Layer 2 of a small transformer language model trained on English Wikipedia (13 layers, counted from 0, width 96). Numbers have three digits each and are written without spaces.
Take only the direct path to the model's output, skipping the later layers: a vector added to the residual stream pushes a token's score in proportion to its dot product with that token's output vector.

Output vectors of the tokens that the questions are about. A number n stands for (n - 500) times 0.0037.
"lla": 451741407473789507442343512544537549699411215578566582363480503443453471480689611538572525309389561518686782404749507471483479496573694597696403492636553638321630602616418511813456249666756358329660402548463409554626452486536445306512529316476476535433506547569640620373492539471450230555
"aly": 290468625632674542364496468643265760352576504601397583496570284810285453508514697533556387337350479633586370421448484457701382601534736540758602488486530261387412652522545797482458475377621569328471199461580525737802175381310488593553500617419706580508319599477569549363266343686557600322
"red": 256453515431520365652209645461460534426267388634659292601427650425460706585643569493415372321804488461519432369671461344541603431539606595319446486397578400707309550579496448637528714595672626372235434573584629465568295443477507530293465394424412808407358621638644745443670528690295545491
"ils": 292482571522276480483602344376341439450584642601291532654589397411390544475544611559665561378402465465601500767598563464541586312362573483565647519574615561595729606356410427635488681371533492449350404803527702607796335371276502400727437374491632893504589315489455618726718439417381815628
"C": 717572416460381517420570423514492586551558538470526383558681430485370610532608424446432612439518540368500619355487556234536620476502588431443454476485399384606584592661495486603595577511287320635406550553417484576503516473446483374466567523658544768530418557605491437547449506449341571378
" lived": 281571420509588493550519448394514387607675272648613613787503562515575400427620530485401591531511327251616434617500560203682350515457607432577575505377475524527628601356617565464514503603575503399473265554538571500507343408480536667421584414471657557426386485360577306493784496560593436192
"rine": 265711552480433699813266546461291374306689466533313496468342581390618354519481578478672578348572467327412736714641466398452336551776551275546270471472631526666580678685508651536384466608840678336229259508341547390698509500584495254406454599601345627371460384588656622365504510580075584250
"lo": 472588468469545462529334423438601538714429667616345472477403474676667593705469380551379435347400494625539461410669427482436520466430557269508585493503525396663490519471696719660559512481475509421576426383716362540397652437351445500484506264417444504441457553522484572429586446479224430465
"nce": 485778268599470648439282458549312175580480462646531548464653611691393566316677593399581584444424486327600243739707696489546477633442863782632706492585658515437527635758191372495286662304740429183360623586412626220652500490692503500577543205322474552606550438382674809486440135778301111227
" pm": 675416450645733496584396776412318446375527485518541681610651326393367515603370600553449704380594325342407482584611650452496276392645685388603592423230778500534336580484422373396477473623782430473534457631616519707729366455444544518520451429733590495483480535538497721690751491624495389317
"ric": 200535544364761609639369434529401408391460521557381394527364599464362449536457491391782393328645458486658562380727613451463571645526570451497549499602658456686365559755433478598540543583520639744276197404265500507581435375649482369481472356488488474493481448506494648483544614822299507282
"sters": 614614391692840618577421509418518471337704453563376643574544467379381456508538706526344616375804369530521124622700508329472444505637621386590718488542760255517581612359597565282276839530790408353436506544451496269583465367687500496595241584500592597233214328690436395446513364449372464722
"ren": 361482590359550480797361561752296557520580236618312306457334561639496570640456532337628305397630285441418537345643516600459466566511664441377614497701658179583597580855520524685552621641648729602171444493545456456521468484394482515370535567324526704646252416565528500561669448457311396468
" Interactive": 477628468528320496551651223417561568609610330540432692757378482669448497317674545578710691276424540392405569575500507351567359574568671373575460513364480290354400545361364378171590454413485124383493383653479474597621337468489600366520600682629464513394445435574585735460628429470360328569
"lor": 431635615653583766558276463534310452681411463572482470337398468685387527519458396654483516342519529237256500394832720193373306569515706308504509496569542436660635513482508633821428794436575373482383369359906340584336645366408458545674554268600464781404649488413511330577417411512174575379
"per": 680519536529256672442481493386609497705521391622356382667298652225529566572302461650396530417605622527615277554493517433425529447557545478375423499761344201483427584456429402540538448713657362235473325522449620644504664464551483640700469429485541557443592582587464299576650382534393392655
".": 588453434583529481571503450358481526516435624509589398299457430386610571439659375503354379627538422822467514568547694552306517473461447419411455521524517669549418465324491357584494587491483703640637569463264500485421416553409301491484567446467411427573503531420519451503468424367615599257
"ional": 603361643715218731688572661522549375666615457613201461505407471623331361654510657549668319293471599452615349564459689460595430629699292421421375464309516219522708545463637540505294761615656470425365019606633461439443619405440466508385206524674598697756560396421660449433387202681511791249
"name": 564842513433251626625605557596529230464558420537449582879549331581535530582748527525688436349522425168458781545446613576491464726836448212461373525542409247758643653627223626535639626640894239187167203673624248581660375440547527730561595500572603500404165609453642449675639264566548729473
"\n ": 551541515436546335585414547481439351697658346522560604299462458504425358618528478712461590500317616491540421791334442479550359569517497371418576500596754529587417513424273392688415746424466375558447381485525581516537481531444457608500420517621574600514352363410519609512413662596547435532
"out": 741276469428284574667384496353379683510562452579461526531489356834646581573513542376335535358733568504643641538346568310465538589685465190555681507536504467707365552401580388595406364582595504251480626526850646439311356358621509429594480477588544723228458315500567552324369390890242733603
"acher": 677500726669847551491314532712276306484355496600563397450480403628551507443360591614605520381595591446463271500580454428791286658396660187489567480741542530433397705392467633411428376474697368206525142708390639324536291447630514264709425334591527455500347342413474469752675331458290465330
" in": 392561566477327395516484451373637568506426612461500525503533399596488512546436556428492391617406493612451517328440624402500486387546454585518583544514505652503411431457592423551470556612701561654455571495360472553388559493485430430511685509465348296465408553427524289466542542380579474341
"count": 257550473392517568579565495776679444710345488638130530406465599682362523477743550591362404351594476286765294483622594505629465637773405262458337440591508284292403603420414492548450433584494662565434030496613546533729416396533502492478302613626536574553309329755544394636526260763448595400
"iding": 560406624558691397426657538484655686475720512601442630450500515631672503384500618585464601400513469735515572766692707522629496863479584302383628435449556305504383646554500508508422224437693519456508456482619593392735469438677476267340354289567500894653480365623575545399552706600476532688
"Cast": 551682376665763504574333752512534508568475516593496608411381318430230576478354457432517651373598411205277533713433496448668457450553576360586364446382698496512619648421407613636554734496409303400673617596757529734482170399529564432430586554661638786322328319649486588500620330398144642443
"din": 309871685420407420545362519295247459400511695547481700569417521367582614506532712569281579411577546507679810466575581667581597516611352443643561512547416325518599567633419660364406486703608420561404525413731489397658460446489498555538677487400615483598320425535469629497474218514455623591
" (": 511388515446497397434510357431441511465417579458482604512520445373454421498442467414460429553475745443427484437349400437474479512422440532495494509584339682547552433450408307631387625494387564680503554449357464456497583551486370675642592554302350353505360523406512334564446558438538343377
" Albums": 492739551608754587520429361255373522505746404576492625641554396692632377462286386520508612297905371465485531411504542593599405449663685492535344429313630413245448556405462476496414508269377387522473412507548793481421441370600513478439450583780400435387497451552683307504817345592481391344
"tal": 349487668400878387638621470428610351686428512667547705432511458576449544201663554663562454358473375457644261517530645427338549553576435416616610512452543435329456570780077699639536556318615613245595218626437468373302605437622513527513532604436504547577607445461437585339335336717306351532

Each question shows what one neuron of this layer's MLP adds at an activation of 1. A number n stands for (n - 500) times 0.0015.

n0: 533500461562500508563551442458631441400602458635452488541543508451426431537446428518471488309594549495523407528469596511590535444400515460465558629603411493449569494622526545470438465464535554454542532488545453524459569462474511419427579541506540454628533594457585503493583499562534567499
Which two tokens does it push up most, strongest first? "ional", "per"

n157: 479682508359570403457497466612364466429393526705423450383395653523477462536640639504509453321529574510478481545604461455558579507445536518501373355581443354594364751557528437340387481488501478423541460533508489479578511373419423631467470459510556491597414435518503582666431505498394620575
Pushed down most: " in"

n43: 520511454502495482521578531499513520562523452600436564554536471524450495504404466459490552391552448490457507472447495550464556524555491514522516480513448508502544699443546496519534523513484504534581500494535536504518510510541528511529497487475486480594488510473450491514533495475541463533
Which two tokens does it push up most, strongest first? " Albums", "Cast"

n164: 442525482516515417401481526408530460499511685389600405465560436464517612407466528433495580585453483565408535478480594475449510491587484500461508388580511533608510475577541529553546595525440630463538509528411531495364533586341410555455462343448497513548412550570512446428540583478540449346
Which two tokens does it push up most, strongest first? ".", " in"

n165: 414489550550547506479434461613566529423552502400554415473498464457549551514537520474496602376439492513535439502508599497451435561502521503525525482516381492473462618457580487486572401414567578523543528412389505544510564438478291508552615484416528500424528479463471492511556447597588487425
Which two tokens does it push up most, strongest first? "aly", "."

n159: 432467611387469567471591468535579542564613514421557440644512563499426456293459557460586412418494392549535500423423547542507584538647504543470518529447513504536392397446414442487535491483529499403432534468448587418494661601505446436447605390423577415502572530531454471467311430577369531611
Which of these tokens does it push up most? "tal"

n133: 397431489475379505435517442561475458372547472479661406535489472433480508564496467601508420477499564493591460510463469528516504593525512407436588346492561529543369581438556400497671636566321493569464361387292562561438527452369548532503511480382465410528483398408516502504672424558500467478
Pushed down most: "lla"

n67: 382575530459576410498423496500520512515360539438451486532507492512612618469493383419492574471506416459436472474480472395449634497499467503461385558472467551572516416446514451584578391531483539541532575454473474455474647539385516483544541406463337514617518578549529429373448541501396398380
Which of these tokens does it push up most? "lo"

n49: 558511455484525460595524537578521456554486513489427514501381497601484413556456565459536534341514379540432488502450434528459440491537509462536552409482557539405535578471536549399565476526462452531525420568439579479427490463479563477528551471467396435469554408545412492543474555436545548516
Which of these tokens does it push up most? "acher"

n128: 559502477538475503537535471549526435552570477525493520534520511498526536524582462569543542363533450442483523494467457498472555481456551501460508506522498516391358670538532490472481468474482433560542491466489480460541459485476491495538493471496471468492535523532522480512524468466525463543
Which two tokens does it push up most, strongest first? " Interactive", " Albums"

n135: 426485558584483552381487449530515572547436414588612470431584518493483465583571485527388536663558465468580442537450416523443477533467516503425441555530427508521495504440650476614522471525452523518476510426557557457524494517482390524476547458515447541558462608479412466606542443552611472546
Pushed down most: "rine"

n44: 373556466496543473572509524487559495524544497571436464451544543513477535478489493490417515394437521468479475424492579481545477501453466477532505474523388427459506630493565473493474492543378500565529490453468459524506449596471489580482483487494527464476505498492465461552491537467516458494
Which two tokens does it push up most, strongest first? "count", " lived"

n151: 462544548534441581486521485408528508501589504499567520539467571469476445522515526594488563287416532462497407399405457465462480397513581506442489569525424537398486569501409437449499561486448537433569537454414509482503480476476526455536477498479501349550572522553518472491556549422472408567
Pushed down most: "out"

n19: 495460511511507498510471490536497482499523515526495503508552480482516501493534535471484543429531501419505498433477503557494483461521491531502500434502448484571563529485552509499537512545476545507451452451476479534501470449478596507571479461487502503495545524444447606494526472444514531541
Which two tokens does it push up most, strongest first? "ils", "name"

n72: 523485478427426412460551477566544526460387465557566425539410563396502450461394498473478502373622510537521548506505594468477485474414477420557404456594481493504448518475428557510535441581438548540547558429534504534463448588433472559558492506419478611556514495547492507551422557516452467501
Which two tokens does it push up most, strongest first? "per", "red"

n178: 431502470497559596519458491466512461477505522513501511455445422566468476522419544470456505404477535418460528483510488482479510525431529495468452448532422515514464560562515534530445532493491443516424462559551473509432450549522530514584521550391482456527500539543443484488516546480496504459
Which of these tokens does it push up most? "lor"

n139: 456462497405469478442521488493603471524533552393499492496484491455585447543471564425495464337440439494519469429452596520532456548495449529390489690523532415584420553419582367518554535525389511492386459557487580501436566376365345514495501446482486498491470548496548456540420516540517534506
Which of these tokens does it push up most? "ional"

n2: 509625542469518506488398501428334475555654490443534444572474589501457404517521416549513510397603551474562493474389531549559479413525603566452399585511501535550466658401480556511477566480536503505460528369559503500481509522528564434386438586486499429540481463590505428521522499528505398470
Which two tokens does it push up most, strongest first? " Albums", "rine"

n106: 408535415449424561529542577603554560467489453404535447481466520556634450586617526573516559478506453609446532509493469534413621441551456464591478535553442664523612696454460531460478472468429566562564475457491507512429400483494576440655526375460603466493494453389501402494482506615476449552
Pushed down most: " pm"

n123: 493469577527540450545562527534424488565550512544476518506463488512498432521502546532507454327551452383488529574531496553501495446456649475610436426512496431523575696448558461459563454560500499479565476457514502560587473524625593530387428485499439645419518484560458602555595527544471473450
Pushed down most: " in"

n35: 505523490496504512482497487490491488498522483513526492510507497478516502503494498513523476520496485463474521502515472503514516515510508496490515520478526480484502484491513504510507477496490508498492482513512510477491513454510481473464507466485490497483515495472517496495487488474512530500
Pushed down most: "count"

n175: 462556479455559514462490493564554472454469673648410473487508555480478504551551595518550472237471435556470452446580550472476527521491503534424501429463413465503476646580481643435542392512466437381504431532455490498605612494449528478463334388543511553512489567561465498447497435576517523578
Pushed down most: " ("

n148: 527516436486509449439487490555565371470473551463470517494525461382485410569478492528416481369538561536460446462516564551527462453515405517456609461443459383496482653428592596431420506510537486548535544589415564435457471503462507476479464562420439487476415509553530494487476416555611430443
Pushed down most: "lor"

n136: 474484526509495488499504490478456515488573560464463503455468471508472520585501580503532528417466480489574513460454502571466515446480475488528491473581552537506570569515526494432498527515538511552479499549454466483491486480519563487554491505466491517509516479538439516493514539494482533530
Pushed down most: " lived"

n132: 497511494491520430430545438515511507498510528498569475477553527468555495525501535485482580469477398545513480418480527501458539518525468439485465613549464485474521655507545451421522481545478471463532468396459479454432455497506460427584542566454475467564514467464507461609492550473617506567
Which of these tokens does it push up most? "."

n131: 527428555434567505505472476547514510428579583505481457488507431399494441480510492490521490363518503427447486483493530580569482411418495516532553445481428455482558389526532458432469488478520569507499539473526481629500577479578509543419421509472396546401474557458477513482354436472512442637
Which of these tokens does it push up most? "sters"

n25: 471482495447603510442483476419483563534582366490564509428461446521443503458497537381463600527470451385510543423584536584482485472492532497490413464468580610479526541460569491534427545528470495582481531567429536432533462565520522407456504499576546423422527463492512527443606574480513535448
Which of these tokens does it push up most? " Albums"

n171: 486506487473449510532493510503553518484514503477488531475494551541562494498489523469490465482509496453501519413517457522510528533518481562475501553492530496504465702448484470531514519507492549533521515570462464490491505492510486506482534497501513531467504521515489462513485492472518487543
Which of these tokens does it push up most? "ren"

n77: 508418441481654577376419552604512578428515538474442452460506668445572424497480555427513449383449493551540550483602593643525521537406566528420560414461533537465542583617610517477328370557486654614433460525456498511506579505416455520451418533513289572468459493557427486378563440509451474557
Pushed down most: "name"

n142: 475507529597563597552510459457494491481546502502486404434437491532460462497577481645438513478640506474483521570396512550420481490551493426365420480535397491444515626548599458457625447517467619502549561597502438420616418499573456556530481439517537534649618396606651469553583414588645527561
Which of these tokens does it push up most? "count"

n54: 615440465380451513435465530477559706467392517454516347524392497431578580528614447509412539348465457536545455501386623449472462585509487511362494690568572390516572454473478521451478510599482552429622471449446484543470527444448478534554586531506497434515513536528454429611514531586511464423
Which of these tokens does it push up most? "per"

n152: 474561563563476384505516619507472415404497500459509439435524515396532384449591473565498523640558412611546465530548515396545599497523474508483430436460376470505416538496461408523515443565444473555511532434411527473450565529480458531456550447502419464607526372511567430516463440480507339474
Which of these tokens does it push up most? "."

n140: 486536529522507464512499530589347530658504423633466605519377450482387378537501491537563464344530467212526457627528473536556461522517594436661507442463584390487518538518479477351511552488473393495438416535536547559613446537695642550456451525620504666447449414528530576602564508574479546556
Pushed down most: "."

n74: 476486540547460489470504513489534525426362476472559548525506447456605579451577536521447595417563598483546549538564464416633573490378583530496504572522531508411513566509572505464584455521546490450568599610442629550557564593454444524592533513462498407531484509571392489502470564474459375564
Which of these tokens does it push up most? "lla"

n69: 565485461448601518563670505441463559409552498495488531485346492480437626459566516438360568459391390422549599428535516525494533518394463439506564414432486462455571403552489584471507518610569519515459458464466606399526528419512532521415518431464454532543437548614389544511591386373573597347
Which of these tokens does it push up most? "din"

n48: 522460390420455433602536590622503480542504477484492541371509514461532511501459622470485427651423512474489519462520476577526416414514460542480610452428516456470527527472504464545410500593441425469574486485402546444434512391531470412468605558546478490525467523503462454548483504523563475554
Which two tokens does it push up most, strongest first? " in", "\n "

n37: 465494453438504547419454548501578449476517498489582460443543489532361514503388491510499508408437482431469421524446536469479473568551525464559476452533429589488504562434536556522449472509452478588480605471557518494522448467505403411473548462524530478460507519478410502500397419511540604450
Which two tokens does it push up most, strongest first? "Cast", "lor"

n18: 418556545571569462439508557563455508463509531586549441523510566502516560380463531560482471399548484565448488469501479489556482529516454504521421454553394452578520593473514486532494549471514443495506505557521478464424441541443606461516526476422572543475535503535580512537482485495518491487
Which of these tokens does it push up most? "acher"

n160: 532480436483587496474552488647581473415459461523457467462492499490466720570432526502451459970499535483510531380512518501574620541449489452480480225523482447435499462561565591544446523587332372409466466711506543514417472501508502535431527568476552481566473532506463527492592486510496570443
Which of these tokens does it push up most? "C"

n120: 587460498610442487471497560448534591448478534507469405420540511528478579567451498580541483577535532556472493424419356421482562561573450508575491551633561629472480558503384428570485457436491569411522539468472496400431443451552628554521431572397494489417555537453381454487510498583485502561
Which of these tokens does it push up most? "out"